Layer 6 of a small transformer language model trained on English Wikipedia (10 layers, counted from 0, width 128). Numbers have three digits each and are written without spaces.
A neuron adds its activation times its output weights to the MLP's output. To switch it off is to set its activation to zero at one token and run the rest of the model.
A neuron's activation on a vector x is SiLU(gate . x) times (in . x), where the dot is the dot product.

Input weights of the MLP neurons that the questions are about. A number n stands for (n - 500) times 0.001.
n25 gate: 571310615366430582612354305379398567644607621678219478421589385436493597467449297562440361418471409310282698809341599667496515445663389363515623530660415587311567469601504481577410370743612416500478443686757551376547549786735635463677410824338615285628442551666392594455679478541454589425312456587459414515216485437558434569551563485525500534446427467496519580427537536680328658537526
n32 gate: 591500601459335458402336476681442601528617514452361643468559528309479444685625582555299448316544627428583611544331555635572427462507024396545479438483407387310686453580364447469325399339530589435392528589442711609584362566440668531503372476695555469570541473637490480524493441586521490469528639277604410601424355337647449496161361404460322619493377334638472595544514609654381572413493
n36 gate: 528447629544667476627359539579469402688528652402761359511577423390549496517344566507486588521432475355510444486381469350357592763615528660472553298595259514538514506447534582241698388583490641610514468529448397569205364511507429618417194351562535490401469497626496534624428856594744678616469315538598482422566395521564363532611454521649507553775349517524561561624493469593451698475311
n63 gate: 602370439524444538570475394510397570323448483615746834585745486736573493345527368500637574650456262744344756565361362608507405410333309333376598538325632543570521656423534372559652608507466521583439682589462672462602425703553599624396510514379497620387507442463518503599524486615536493332361397466375500486327403580658524518545671535426480504626442230566475215452570521552496514430696
n112 gate: 497371428265460459575473575560483473672348640500418527356476490548544687540700389604453510558464352710520531566530253537503483527594628379420660480415348462497453540639806617517278368597441370507589365625754587381385390554410599436349497420473480490503586457456697487380363326419434480449409500586541602695309460476553513517473544436382199520318596271253355541580433387657306517568473
n123 gate: 712512277449452621415374598655457496416600564420386711340532609473689718568664348396641435314772336496480439476594643392652654627793227396552257384383411520572701688569436401388439339400394480234398475570556544433156582532558761356352414288440512223451555469641577339370413395384673464658516164461335633431688400552609563541332500289555559557554480476629516755687496433623480372569395
n125 gate: 399493439482655467601526260610595556630652361582433425451690641571437526566702349434429354496500269412541511547464529515400403346711304496544784641411519530378767850851592371540440381485547390489540511462797559573428417433470508566289590618482493329496434337507552706549397455489386426243463401464444459586415682630542668279412373367478381579535204675541393439610600413328549537668567
n147 gate: 537564367510510319635412673672448476704567632680513655432470651710487715357451576440453541557493442394603385569575457460377487632463397603341530623510430626460754414352398384487676460407565411209441377771404553392558401389367510427560376467450300589181480562515550699358724561390548440507513507677296463463523480500602431583387376450438552321500457566473617616470430553493574503540295
n161 gate: 545555441406554395590387477421453484322497383576416519474660542661634513509631592459423497570522292601513545456428494780427545737653592443370571369529395562443608453539588350645555484471718320513419480412503651713553451561490419617449435361427548541260384678623356516639535452494487739458424544516363551645468401548553205612386439392413636452520365556590474618544532534563226408655529
n217 gate: 489479483389493418536661514591399564507667307454443418352731376693646461711583567419582453596260641500511607615458514514373557437532390422599589620286436493631436513293402678637547553609552423363445424544511549500428641411533755479288559694437458465543239552615700590360559554535689822596443542642401550349288341333593580405479201493403393607588531646287507525504234493605632468507539
n239 gate: 524541441307510680764401352483467473598547446619270366293609333484418329449414534503578466452367403520554668577394648741635527460510561300379657347623517528514341506654557465483583486534490473440606444768530426473477718578483638591297546503628358643614457467589517593661513630653343544411588533503531469366324486422633343510466428497569632497321236493534507458648466723688521429442214
n292 gate: 469523594314760500496488567527424379620395462632414374286406617493317308434595531519496421512477254642473668599413558558477437673663380640450473294500656262543624539637677416442465484172397638485553484572454577664693595438440461627051560593735209259393252462630469629579324649372484605449728385508488711539434298559723401392384274500519485288524600450605524611596461408627512392355399
n25 in: 346523422641511549623489692353384710637739534401404726400671492438466481353626579417477481550619392313242622556415688424757485523599530223440462606424530295523587389714474477545381416591604470462567407601534444571470523641356481489602289477383530347550388596517450733673507305371375610790477287444724435492515417473490422758568241560596312335610522396591578504812709586763466319554622
n32 in: 578661602558719259342609613490281637455441610406475472599570549480304251379374462283461623514493599459576539507367614570587549414305497747476472378507528606667197487640572539407532545510531789634354621600538294589439585469550454424410612445434660421684483544625511350563572321340461469528417277316378490669552364535518675317569374548551507598464428343329632600410653469572560497331563
n36 in: 695514721584442541361444605469432317507548612342451427518486445372514303251416459483538437386483542554476576544567711603493469370579421469678465548642638426387617579223503465599322618568635724439372282380612537764272641611539549483493540497415284591528480564494507503552412590421436497514455409500655417605246517555461517635425469493543293299578551557286669370827400348520514336615403
n63 in: 433482752486601647372465426431600539735588375482465507625567511423605528323555507403556426535400479548392316479592451489458539403535601363632238713472339286503787433422645554285802574591414465469534586852538486421411543437310603448448534517490521414429531466528426452308497687573399738458458531630416729426374602504402576655757693434418340408565648620258561493611517483555408531680507
n112 in: 575661476483744578608350557507472418486532591337282464467432656483550289401448461486539597429563558570521514601528342553666504577660596525285718397710138551365482588554619347468644407440399546374559449606609367455493373439616532567521645387704443458406430365347539299443426378110434429529542500604344354633525482568633507445528461588259483500313413528290475747514628378626493373769486
n123 in: 445358475457760544244679379561461504576323393775493390651416424541366434338556640522744515384457507543374270308627403363482387364540533359525339543631580393475413593464489318511537496597627711575504589771446707472479692475600364737410563518529449614456571472424507783474500595323318525281583415362377602753352449522440589567601387572468482452470314674518151404435486514393405590610551
n125 in: 496699647616450323544642398596560247468680322482496387449478558617312562521535425325344551789429331496320442373440393687683435397514586302393493317547417496471417615562454397550504630246577550415539563482482603592636456612581628471285871454446457542606645602532507612657408431464260407511482319556406543569507604413453408359261598661472640169411379624532592371454442578326547325558511
n147 in: 659493597598351628367651518250507557561489401568374446456482504357489389514562358549668460625507413662294698448521652550507453391222376461546550699486539536500365526611380580472384536443402458296490383675525398829476533507624305281592718574486397521442307451578608542442704378443529635418340577503586450583738771318484391460624418472583261705548342531532328278468724378585471532475575
n161 in: 871387449671510550553367560435617537807470601414500543500281368393503440562359490274510437510416554305681673487397572629569453523441345345379560576626421577533540597583438483569614404392490591412561608449448604361397487629244607438467388602628385351607649558558583436490503510533622293546543718616341523423585361381537571405392606592644564370568477270411544426683599503422580507507460
n217 in: 489328435478441410609767210478566455325358213638421579629571552745265451677489489592361515623478318478459511387515467467548639238440600414452549467092522682571552558444342531448341522326474482456558599687408566723522447485561322474262804463751455555579577387480530507357548380407500727275459265489586571602496351440497302538518582574366583556569335335563534309445467515437692589429504
n239 in: 537525356741403438420369727582479315218598479316493573702308554676522733658373608414402416580447327539406383610440403388507493625590442724539467623496435522540471576402504600468702605345514750343641293314525507443296241420530551428385613676504410344636607546405584408518429431630511276606637472507598348515730594722327418329554584382454472442631575298406496692486565450446500615474373
n292 in: 609384345435426496568448474636566530407615412544710766458589589504467522662424706353507748481416553599633474504645456426744635551289356322426545481470455670848541643377592671607669366611431397295377576298496500493486269552796628452485442544353489482545329514474698475951537403585591556373555624682478358620718570407503697626467574541460410567431416420426382447573633522309384375616470

Output weights of the MLP neurons that the questions are about. A number n stands for (n - 500) times 0.0008.
n25: 599433449418676354486342380597486672504505251366504346466397647476464530572531474750317367584379514435612333359435176491422441645555400543305459400644393570374650279794379296300712749480696496694713213163491575768376193592537407525509391253656485624545616596806447575661430718496586650159593534537419487482183088452158575392794521645437548483621528614476442562606694504968375564518580
n32: 641590670446458543500358657696727478592530684587593590540442407593793583508528431556347420234471573468616650626388669344454643041384253540721357400512453460454281650491616577434402368489424317234504500351419553548513500318365448466595571416666553479615630556762371407464530660458462131699614620511364606255432288669808085587362629554509638464483634609391516447469251500734540347402393
n36: 661593286666731516385269540290570536681509520547558708551559439782602541464642496542424556483598641438274585401587309435401474650460472492487252330513533707437702605593504276297526516685176544692531664522544700418504475701643226508562633743372486186192562450191417629375302500657978446428395484528691544154371323582471551558559531324431229385663318474329475479331444400445622439605624
n63: 496685238733496496630567591217715274460691488417387478514608500304372484212541415601430221409725522516374611542411470517508508508477682392516773446412580188450357505210450491434667504555686516384504723243466374588491323464559642417287542640397482850417645293648589708599287566646281541488455745608413650429489705603644427648692454567684423500271361584365332273618461477620608765619672
n112: 433472408631625542532496397657467603582607411420477324474632541565508319408338374398223619771375396620521347672403576316422463330459728469353493586557504473500635255659383355470289462557271439407467826454483299454632656573676496636525362082460448434572707531488586579369596492559520382552508379519685492355448282560159145542185599512557465310467424468493258612530462568440091649330568
n123: 592698450613456206352430500554248723374628588565432608462877584174535396339342521411569540590535310324867666465513591491328655316415395274118520573531442585504767383595339590491522386819447463517334324804531436492513616626425780536450807292298481500509505411453585402816635586440438560391513423601366380644337639528583383514318413421331189609613613401515371478833471398487442376598369
n125: 652672401516579271450602512577308487488622229274488414639611386252335417684350411428607349537496569452337331429496440370743445737292312663598729554413500411623523699453545654386712461562743664381142500271547532699454541540164367353448596466560571411545546460257460593392515361485550379657325434760508359877462564615328615292385662638571536643521703547471341664394469290439591512553754
n147: 389361473698261522305585696512488753278429687562436714200333508537337556707626287675426472411442330462508674429549455464611508692409431598485649344418377576420609591213644576620516610627516485444657453756448462429591681513405569330541417782457638532597422379843587637424358458758378534597542533572151478395586391467783663553700468575298390317585407585551719477485613507384478611577696
n161: 679496366442500407447377419596747267422463537480614366737391413362351519354862614441423582680371462403567523607453580648557471378693237231528496474719597638519575652811298629590608382300385610333496680562429500329397536691364471382395610471293491201608527642831429555553430480731455437577464330395383535605515270418731406441500511447644282714504563397652468552764549424476148531504310
n217: 569240685597355558500438429468518397360536512509462750438783482481334889608440556598260642513421509247896558651708829171567593531504378496409536516324283466549447577464526279593594500500673644391613190977509372508563387068500650464509261326612669504556583398500487586547516370508447328386483381524439633272408399486508658693608700482666590412495632512688336365715570377539693641259485
n239: 782765510416426702439496303500714196567790472418575370453414540477427772529415513513573605632375545454487364737462716623548540587552436496504390572409430399259424561680565589578434395343601610546651282584678643334249727435662518276707561553539565642474548841853542559271571658321696458470423565484470344695421587287694608491629776517309310322406405508708611509602358922556798373572399
n292: 602518454846433720611955353550280538371446541337603661610610351576628352483517798232566482553500670483731470460547625324509495491483677607448512492674187401360451630228376619740355371571585634279217352750358483406527193609630629472606674441367409509148183457740539283327597605516545643416373558590544260522346338305538504862576565522601461317652320531403448685387579733526347395509520

Each question names a token from some text and the token that comes next. It shows the vector x that enters the MLP there. A number n stands for (n - 500) times 0.013.

Then comes g, the gradient of the next token's log-probability with respect to the MLP's output, scaled to length 1. A neuron's effect is roughly proportional to its activation times (output weights . g). A number n stands for (n - 500) times 0.00072.

"te", then "gr"
x: 523551485604445590338567503421355555563471618589466559664469524473570546527459403398548496558516537641499543582613449391600398493478407236369523328475490387421545453342447464536492585487446518532503488288386619490393498547528497518353418501384349579598703506428464604516495456587660478604599668412574516446396503483329355518501410479624487577388556545524608488449548559771402459565469
g: 499506436279514583400863609418520362455312596345419702344737628565780407423413432476590645641446694612490594487621641454632441507521383664533568678387544543485513639368464280528554567404305500625421536457569380509478504642375511585406388554385432509520271927592692559550495375512665505419642362524378625545441540485683436570391358581369529433345462559373705242524716584370321467345328
Which neuron, switched off, lowers the next token's probability most? n32

"ement", then "ion"
x: 488474430527413508588573544619542501463474643362563519817493590548273405517503633575445441351414512571545577406648487370543424469751503383494573430452430651524528516353450463576496465608504630567509457451488564737487524396466421535514446432459387556558462523277538448528530448394382538488479530538615661650462426484390551568631530582522603603542515527462458483386553612531484517490629
g: 356526474379523500531628638386285366485459505481416575251365457451364750611533451498562471592345484490668456360592401434436734758693600609619439321515544517564482432600437502485887398495309409613482509513473395378581544584344468655631466523660449466358370503633513337501354534537492556599209562417535596746542455661571453327801414518446462602633185469601476620381309773677504565356757
Which two neurons, each switched off alone, lower its probability most, in order? n123, n217

"ol", then "."
x: 578509603528630426274443359489351543573490506717437367588394533488420343452379616509599405537509525540462539519523477608454377453380608576397633512566577331537557473603509458476579680428455457483593598583477488622561475491432652492513589502408367566417565519482188478451522662543471518639586419403643602520517406397295434375392380543407657510406517498527660398392547430658411387469341
g: 322365543368526528631457751692562450363367520602489209561649490295372310548342557315544324380702317470525818495512486519359720453503475598422355395433632430553428610476814613343421406589389547733598441441532298564692823466458619605447577407464419598521323370356635557490395476496659477655561578526502686404650505532595729542322592425510519289330539361525472442359644556576626428385411
Which neuron, switched off, lowers the next token's probability most? n292

"ise", then " the"
x: 562414408508418426519512526468469447508560431544380553836296440540430405654506556595479562406448634565512603432579487659558461492487443292324537491376455456416602523489445408629452443464630510423604530615575512473415370455663510526441409596513386454408442518271352422590484449578462472446601501566431450702456499439401545568315526463583562427445563465478431556528471613456574429500507
g: 639782420565587625446606486252591424625406787611398625693609397623356543462295454322329456641595554537444409489436444653636564618249706569660517713661519485539488451520564422496563636654442101422415678629378474567712507454384576294478481652397551568446373518320429344600486490387690521688545538345200549491487377459442646525420465575447565516444651503267229485524425737519511462459514
Which neuron, switched off, raises the next token's probability most? n161

" \"", then "The"
x: 476370373376548551430491508495442560503548516422457577477463445525545580539529434410557521456492475552569436540399402476450454437485540661468577507557581568495542465532583444493408576479533485581535494545452563485490616581476468432565444592507495575427519530132555444566488550462422352593565501538365589628398585575230478560567572519359483483556589598574443515422552501458443547585587
g: 601280400454485635524492531642713571589348710645575613443713420521293410594668694447445630500416611510298566680618464601492642258583488491541246431553545729429443468556736599410330559488221396734533425499457272632488509451493426489455628570534569688363700286367294672512509583316637486717631552624465664538556531462423563509826453490410558629349551625546525391544203460537566661551473
Which neuron, switched off, raises the next token's probability most? n112

"hip", then ","
x: 427395484615451461389387436511574472561434480472481307798639561547510551516513652536410647481489542518340428470377570327491438438441469613604442413584384581514548517425444510562396404464458553477577375567575460663462514435552460353434650416490395445574497580389413481303603331554547527489544496578676437367485388545233485534596455540527503661404509531514476480445571507492569647403609
g: 536521565447601364395566497553349195611452580623512514675475484477490303386415524650383527604577522711491502677476528551676691376494320443548340415313509576494350284664544405435544456539633738565462454340563440558229577501463507483479554393454521489276324571397493390524112488433596680469542573521438526273552571637604764626180441562550563675563509509853206678543645433495611563579327
Which neuron, switched off, lowers the next token's probability most? n147

":", then " June"
x: 556570566434543459382632454407548403538432570465527426561528508368503527592313491606492532525352588542520620651488379380589659479653467487486529560487509534430552532496502483509449794551474409477460450319640434411511468388585504450371554503375568662389420435279418589354562500464456474498394544443543521601582643460420527583497464644362461622483576520484507508590586617655618447505536
g: 327473599533148659447493644400346583426350697646558453447575404566628507560585776477507350758537577605531526567652369426515488497555416327602359262455458601443417664381699523339567435388304697646326464544624426419561529340494364694597493376507691652484506710641552348611544481503626506481612616567659378436455533435495381284538305388546487427619465888391663585663551607528792544508350
Which neuron, switched off, raises the next token's probability most? n112

"S", then "ent"
x: 554513640461521517565539578466518476558496610456553478508506545513392385575408572490497460606542390461466393448448519406506609592615621405395621496511346591461499416472541482575599419451509530517587536535525549560580422417475410508511521499537644451483496498163560482541413390508523443655481422541605501567461552511232503455431551577375433477479452371536501529606548555549497451511475
g: 580569490456232409321637376324351427339205607640202623542353337623477490563398599533264573603547384498510572470387548436263533442124417389424481371621497578447493455575434306449445505482326633645482369416512237641622639376417487470728228299527492425294332423542530460499400536338565670335404570520631530507499443547446516652496271460257636438502554726329494424603408597446455410395556
Which neuron, switched off, lowers the next token's probability most? n112

"ion", then "ed"
x: 534339470562429471584493487546508475504499476437518373782618546572299529461484458481472576445495435600452595421553469395546437456479382541506619483537522572478526512419465397623499654553530596481588389567548505645486422533532522454372510423365439540586528505260654348550522475386549586401564477614550494471616413422223626582633503476477473592542538557429516588423566612394568561523450
g: 506368545450485415476554697470349584507401332482581541295402627458494560450457291487418395561688316308533535236612583257522294479378615733500514419404355428419547325408589446463567484347517498469535684607632413460734450681415699364598440503466365579643475661680869529635258451469742732487336609667702510547624594656615494464573306280403605603600397532654342738441389495552441485484450
Which neuron, switched off, lowers the next token's probability most? n239

"4", then "–"
x: 544455610572445456490484472464425514500685463421554623712544578344483460436484527477424431376432593534635556391380543466541569434525437564525513512471525405619551528412727434464538454401472590501519466426478379547473665532415530529404508438387454488530478474219459323487514524483334508566614454465534422586462465459410484544430493640419434450595476397397519483529597558556517450434532
g: 220414456452559441530584572376447440671480383435611586461435498423256637764443546491392515380405709574425478486486582512751439484546582617534342349496676369543590385432665501574385480590300353558305629561419532378665582708300595505591418278448591177392530747727675542538341620390482352489539526489474876264387396529532608571519602470478560499787407471466426701591504400530750486327574
Which neuron, switched off, lowers the next token's probability most? n32

" was", then " his"
x: 529516489447553505569533583501525365451530501503615490601546533581440502446345581462513461514520615406637487498592452521570501526553438567527497646497509439637431521429398460383425413433466443464519515545428492411454442484574550451446378453470502545457437563127561480458497516583579401544521516539479545534513440486290512529528634436417656409559548535421544402409592575364645425467578
g: 481609665492376649506511616580458510696480619342386587540543477533340567547509583437407446465601570582464508589324536565640434824295692399593683298449616430600601574571443590298480419454572285613535815514504436628693454230270373614370317613392544584587284447525464307366395796389348556379687636506417519497533528523518386703452770462556474458548567580566573685707405710646335719546410
Which neuron, switched off, raises the next token's probability most? n147

"hen", then " A"
x: 520450470601521455376728550409536536535407329544360524711637443506572363524442465555516533387542486477445298382611657617485431461485490632523397521450416643657441483531450494427470564501562541542445604401691440370434473443534570472559512455562514550346673513494421517431530562528614537660596536426468651569639544380260511329584325566581453575394521673426400661562372512586432464597632
g: 505615380502541282435766643543494568514745641401362488655239590330490415617565515347367356339526388537376500510594520376452587462527605403439799417803712541630496659541344507529543661539297424395553404623612411462352377486449548404515507375712653771537513629405551643535402518398426720535606220479525403807542581551498558371518387662411519465559599376487530220476529673357511339694682
Which neuron, switched off, lowers the next token's probability most? n123

"ors", then "hip"
x: 605321553595459326419523513477464554670548516465442477693487580456415513726392572459438446391510562423478549434511589596623501405517477560578487456347359408330506437533538409478408374546582591369568455523578438633483435546574463495438488442557473418466422496405493511444464353647335505485541617572654523579369585446299637461586527518595478410474359471587342666594443696479505603449602
g: 278462510580440408453529420355554469453385446443234593474670375520616505538450462411472649387637504613412511566634641389672636538720450615722535347512571609335681664635670510659397553568393615558393255408650376622528489627292634498398626632599471467489370311364321589660550328403328440559380188666435375676505452585514584579412504779393339352629579370467267622483709652494404277674574
Which neuron, switched off, lowers the next token's probability most? n125

"–", then "90"
x: 417515432367500547530588521551337582630524450472454312467313426423525410500466565443463595516424574423520330546609524392556460500426608476392570504429354561644441527552382523578540662554484524590463468530584386595584386414455498470683404527399558382522444545254535365537470442555695511451610444460594527656700474609473558440415672510416558459522555554507568405583416581643542566556479
g: 837581475581452370626364515516537390592716583614693804464479550504605402382617533398449484275426446472597538544335659345584767566286529430165357351717535434585518428402486520544483496569633546276566429406495603561455459429497642419487652539389449553424581482548770392592522607386579521527526364507660513853559374710517633537392467360412682468296471591510239561376580432544502252328272
Which neuron, switched off, lowers the next token's probability most? n123

" L", then "aw"
x: 412376627406598423502491549420506494406492429479519564427519554438550585490484435499550539501501441592412523495409461450529549586493472518474515539522488424492498433397478382510645468570506517559566415495473576544737428499603493572513475544430549502481451413221406523519475481541411486516532470591547532604477430501168446501485411611470562470568390516504546517386494483474583453531613
g: 448253421476470368543413426479367434682334397311457674400685774597526412711608325616582422543456352505443262499333679649378525451559641373441646458308534433593517529508468864407617387549639528544340630599718310453541443483593370454517760735428578612370478412561700281485502556582503391652639529449552455600369563429576358679552498442498527454456683345742481555491384202367717621554520
Which neuron, switched off, lowers the next token's probability most? n161

"ore", then "'s"
x: 594345541648488386398479482337504439603570524554385525883600402460539380416479514489436406536457657508430561563556488537492338345630595346391606502463640598501536505361539475441466517673598535513402612516345489538425586606433352482528389566357457485429604498381468543644502596562513590556566646504460486501436545486331517626470397632585534423519581378511504469533470591430503476552504
g: 619446592596276542382225597648555551118682407630432402409529496586607634538447456466691655587594644624695455368582562520574447437473554586599623519489634336771372254325360540426633461586393579463618479471352660518479387279486397500489269516585587635602754629674302596603565389560463378527499569367425605306538446542380460399709118593691419509582475420437628632422512439638370505650431
Which neuron, switched off, lowers the next token's probability most? n25

" the", then " W"
x: 472430519644476431518288443337544602438573494486542504445554452506471552441542468519434479498508596486548554504536526447392497487501510685522490512457526554564645486409553485507570516420536456408621444438588534512443341465623646545576505437589544467425492557200545459570436576418472522277467534492621499489624567527228459312537488387495493543462748487488531559479429494419538498535615
g: 599580529538506774484533318586663454475510462547255522706505570449422698647450441328599594599306647424413333427501780544487262469569570444780427629325438527467429502601462714529485452385601492285552531283354580352382480394700309421402338502462373517195570456348557489440640506578513423666454878586266382445375453569513531605538579344542554368469523612358465540599437565672217661388653
Which neuron, switched off, raises the next token's probability most? n123

" W", then "ould"
x: 511462611593460403460538582371439492436472486531559632550688526500554465452436465517549482430562536591565413364652561549526397535561551584455506472437464424530595443372682426428414484456608456574389371433711418614665403498535410478541444557444447640516411456339516474546417446449332647453506617582574559576503462630219390484642527543385512432543484620620421537468559580436449538477570
g: 556583509444476340484422588575641516453363499435540566503399716519433947465708534552297576705524373328582639405354461747464632518361249485237471591406440711609432455561380461537374630254386548353450622552542505329598301534284530397361439377430448405316399563530645361757493296338480482643351407573457520282655601599462594605386435459501556406543484676461406410522342453291232406540480
Which neuron, switched off, raises the next token's probability most? n161

"en", then "ue"
x: 447609515476514455423529489403447509647401478548479665662531520468609539502470470515623449520495507618476496395571377603686581592450663619525537602398627479570408481517373564556564552408527542608676438618518327664522569573521630551461453578410530505562619522452463359597601585690384428581486518514642559658593624507404495312465706434428549507688519599509542190226375577603385479614463
g: 521404492423667337394469229530481309590615308621443365470482504456377452697444654398555703802584405307421556351371394450388595599358623544698642543685365347309838577557541497439532530318455557751545450750425506687516608561523614545524612410817636440433289326407421603515612424467447608276532518695368584580406393382567350444726549416360511504506544389512423529349548568506766437459426
Which neuron, switched off, raises the next token's probability most? n63

"ie", then " "
x: 454438490639458481281509579434534552444431437541612559744468473512598529566380555432512445506512430537476376372619409529546539539586379513488537503327718504437468495586427478449517611415531551455514521473424692367390505362500491510475289572396588514397696477443422520672578527514569461277524497418527557593737438370304505488419570542508526647456530521502325430536571599697363500417543
g: 436549486438515473487465377438514276537399344579527430649596332297403699541504382744608534494223581380421530526336503570481368441523483527317522611555538305365288381315515562444276591597575200455481623468508611345635435506436478418512708593405430364551552507416506699457487275427293325429320562393655773277542564720502196588441582438567807423431432264346579442464418724398554650502580
Which neuron, switched off, raises the next token's probability most? n123

"201", then "2"
x: 374490473593447643533479468511303577485407565549503367382610543411520560446431451412508603460506553524454557429477621480582397412477689522361556538439483527597447500419463549476469623545546598645443589614571492510463550503569462435425469501396500499450472476176526338489445489531441483590670429609403518536564420452596410518374498549410526587410505437511586384588536608689458541579455
g: 703552460519743432573556591582579254598107424376562524504693405547600410365443757589535559201484563507651371299558736374442532528651661630669608356358612424546365513539334385390382527431462493214454561496512417429609482559424367400435312280394413563404465460455517687534444463553573514693530464586458386496502578699486707489459390603615438448609245516393314387448840620423416665664575
Which neuron, switched off, lowers the next token's probability most? n239

"b", then "in"
x: 544563563466371444290378634459513577615411489506545390473541498447550539504570637488440548709449691497411491371761507577359475533508592646433699521536467492574409501272421607461512652517560582548550453628480264541485655475510604518502558551406561580645688635446574440248648484429533575683446539497503537521552489475501507319614546532529443655482486523591448400431437459566696517594477
g: 359559620583664626345744571455629646530488694466466618592673367423212527400361761519222545507263462366582558677670490383535662413367516389521303534297407524562651376634544595517532400625436364432490324395631440315663608484610357439370455610426337760791388649501507516522421440465641286451454445323344377480467296687565590410543651620476443203468485505413669489402563484339528484453423
Which neuron, switched off, raises the next token's probability most? n217

" G", then "os"
x: 660503635477474417456529414567603601303505399524435488396512608467624553414526414491504505484446439575466480436525537512545460462503425639585511601455429630543456434476562421483536589375450531465515576461487428489618441500572512517421381561522520573544510398235580615590534650463581453577508450448656426530505501471171449507445565617583416469527440493460481443387510640435477489426462
g: 596636614486338559379551456628389495513552447386676767534399590455624300492256674360494422718594571579231604710609541704359538446363465507421419605440496435548253328432505453341590259376452493573598459334327594330703332462629515343630529466308533463533563588548403447431570393568145410477408613520515401560734538638379523469397372630428535490432671602390535336654315367292555388691256
Which neuron, switched off, raises the next token's probability most? n25

" and", then " office"
x: 479536504457379378516531468399463644442521488587425434676524559571584484420550493545470550463481520488472422511467561514506509440317375455509509614498512435495484511459542548547611471488422520388494477569518435483483378338424500521474493511504500566392376480117517466572413437484553558430430570592586489575387520495328479614383555472399574534523673565511570573551481517504622472479406
g: 374696380505489756313480610503153571500350522612447481451544539469623450422539586595256388595563424519330538556441466444575623497507632764609505536409413487122318522303346455522586166464353353545597467418341516650493516497311446632503538451413595437492573481546237666792798444669439415548504615463398498455485568465460624390545328364520531601653618437374661539399318571553339777348562
Which neuron, switched off, raises the next token's probability most? n217

" p", then "erson"
x: 553491541379415461467615547477449439566359451565544470522447524549495547518439537481547627498512573468448562559579538448311498343570516484546516459405573576406464422547453482603534384353463541501449462484334549547717661517490475443575473435424620522578357613317493308416540534502413578534455526573471476641474552361359552443408520467362435566434656639526626394505520473448475440470671
g: 478538519466258611535728441267527277593697422413558515452850467518461566452524639507570525443218497259486583455544418319803638476536284417419566377572576435676495584561357385555651379352493479308470367636464673522284588427497564507468553463428456553530423515568838470630420556343618622475544477426734239354521255536512603512538512372531368469397713508699881518453513610506479470353518
Which neuron, switched off, lowers the next token's probability most? n217

" &", then " Cor"
x: 407515425531377421439588584353569512402478537623574465628568512470567550489554542426508485527439379570450350515593569511456475406294458643591456515482520504543601499500551648485575502569416418480578455432576486373469306333492492516616448586588565582441461505332403518494464428594453594364521672621627470570618568567201466505464425461489414560384659609440538523591404584531333401434323
g: 709481440490363491653510374398258406476646286522660306460487662530539473502487573475088449520597553636434402537650215193566468463519508482480496466638328420500364541489465343537654590367558455637648446491464407526568564563428608589485308658740481635503314742305700597406549532555390241607749494608636468386511562675499477593390471715494658428542581469436764288266483559363559470395626
Which neuron, switched off, raises the next token's probability most? n161

" Re", then "le"
x: 382547560442391486519508569495500584559548545649380527484567537425399481433565477361515595459496502424443372527594336370781321517242604424489605539675434549465546435467399482407427562304592493493588372522608758559535568571499432579477455616557490615509383527379697598483504440540411446427460616409567470568406488343293619521589463581400498546505473508483442583472560480623488408502503
g: 250349475438649661383760402640680772457433669309701480434447305452599335606443479624547348759418521552489524454667597500480480521667495496461512469587374459398539458853714563499421612262506655464339433711586389357564534575424382719501344323645563692557357624596452645532359374265392361471699497654529452417496650422511158496375445431372478374490482489494544566485476636451451367646412
Which neuron, switched off, lowers the next token's probability most? n112

" as", then " a"
x: 608536477470622596611529487412432384565454607463526510669589501540322522491559498498381406601476579514500454458441489600450483513480459465508516552516489536580411494645499415568473477468412470495441684621464410444482412533586473541445332478579664682441480536160414409437508552385341588531629432498549473566517529498303513545497552564431504420424633465539355571454519549489410482523465
g: 437590438582661539536437353474458367634690220474517513596355418549551395434483528600518471505671460752850439604626557534503387436507582554503554634452641409745238471566498355388506830471455569384392553719491459479487414542334518503627488305267402574538488765537525455082485275478576354501549646319697499590440495586539335591330684482606665575539473389296409534649693434440544437710569
Which neuron, switched off, lowers the next token's probability most? n112

"un", then "-"
x: 629540453393439516537529607509475437535605392457589485604571750503646492500509527563541682334572648459547566523358625601655387421465461572599506531592311524507592457457469446408391228600473524444588535559595327505443570382660360340613509517418557404576524666424421484437510506540472414694518496571551585480543381521332575516409436498638536532537567569465417755376543376511415510582429
g: 538318555444679592539730552503555608373762689461558471539412543382541571704562471420323527322444462374640477469642470420841441470366568436607495430547655655352300500335402625376375352206530469523467385414585501508562600513546464603378265614576487426484554379302662532647369588435608549446362494297518440461457450410434438420740743575591409219538630207383692586637557808570696570525358
Which neuron, switched off, lowers the next token's probability most? n123

" Char", then "l"
x: 395503510503435521398602469608482522514555469394482292560473507525601539520558565472579443526400643526451471498576502701505568612560514388522547625662427603554484432422497552583594637480480465354482480577620456493519428532526436428558488518434680728613415590357451570500600446533598349708460472435661439342677466438277540518313401489324515566507504653457587590540371467658524472498595
g: 555404596607428441569480629454369457725438544332475587479322520457550721648368427743460383479544449610582599404387304619554533438476461482272651691491443608667413370415494546436429497323413419462584477176431326559471424496578451367602363413889289313437628366199542443365551464590467516558243583588590430544345305394454485444496461770690274321583450318359477649274521671582566521376566
Which neuron, switched off, lowers the next token's probability most? n217

"if", then "ies"
x: 644475558465555521424499334552494404437540593482575376573635534504633356513487480563613516583557345510581590349631323518747311552377783501443670463585569603466394508448590470516642691453452544646545514296581546640511424479493514474463565567283531702436518529445364294412429405492484512423539566528422387522534529425443615440421389410388537639504414599424354514350432399631639563399583
g: 474547489416526570664319458641289661582281510671315593369567544500632656378584556466629463637339456557436467460624593684204582618659703673271319473566670357353612641354714428598358598281523550425483634473653614534444462437537640703446431662443423453612420559682422750384471594461424651425533445623443385166543291518671457494617610342371619477535387597733662497337505341607467403448458
Which neuron, switched off, lowers the next token's probability most? n63

"ociation", then " with"
x: 592482468465404560355352621649516512578461595398496324694476631520386590505455412513419637488484528474493583535520408465587551484358483558542479508436527476429499533485495468563408598531517643519546341482664543629428480450365419454462406478529611601656420375246434473599567429522411508391524452535709529451491397547424510485439397613528537641520462382436510424512692677412588577559448
g: 352601483382441344420785179417446593649353694666510445569597584484430732489384429479415448621577448544555423549706574415652564633588678578607721515520511388549639531539622741618332534733313472703349318548366359613564587384324375307433391547513774385491582462416408618401359452484458523719584659534567308671489470443497547639445588610602638593748413634334330407485525641489754482386606
Which neuron, switched off, raises the next token's probability most? n32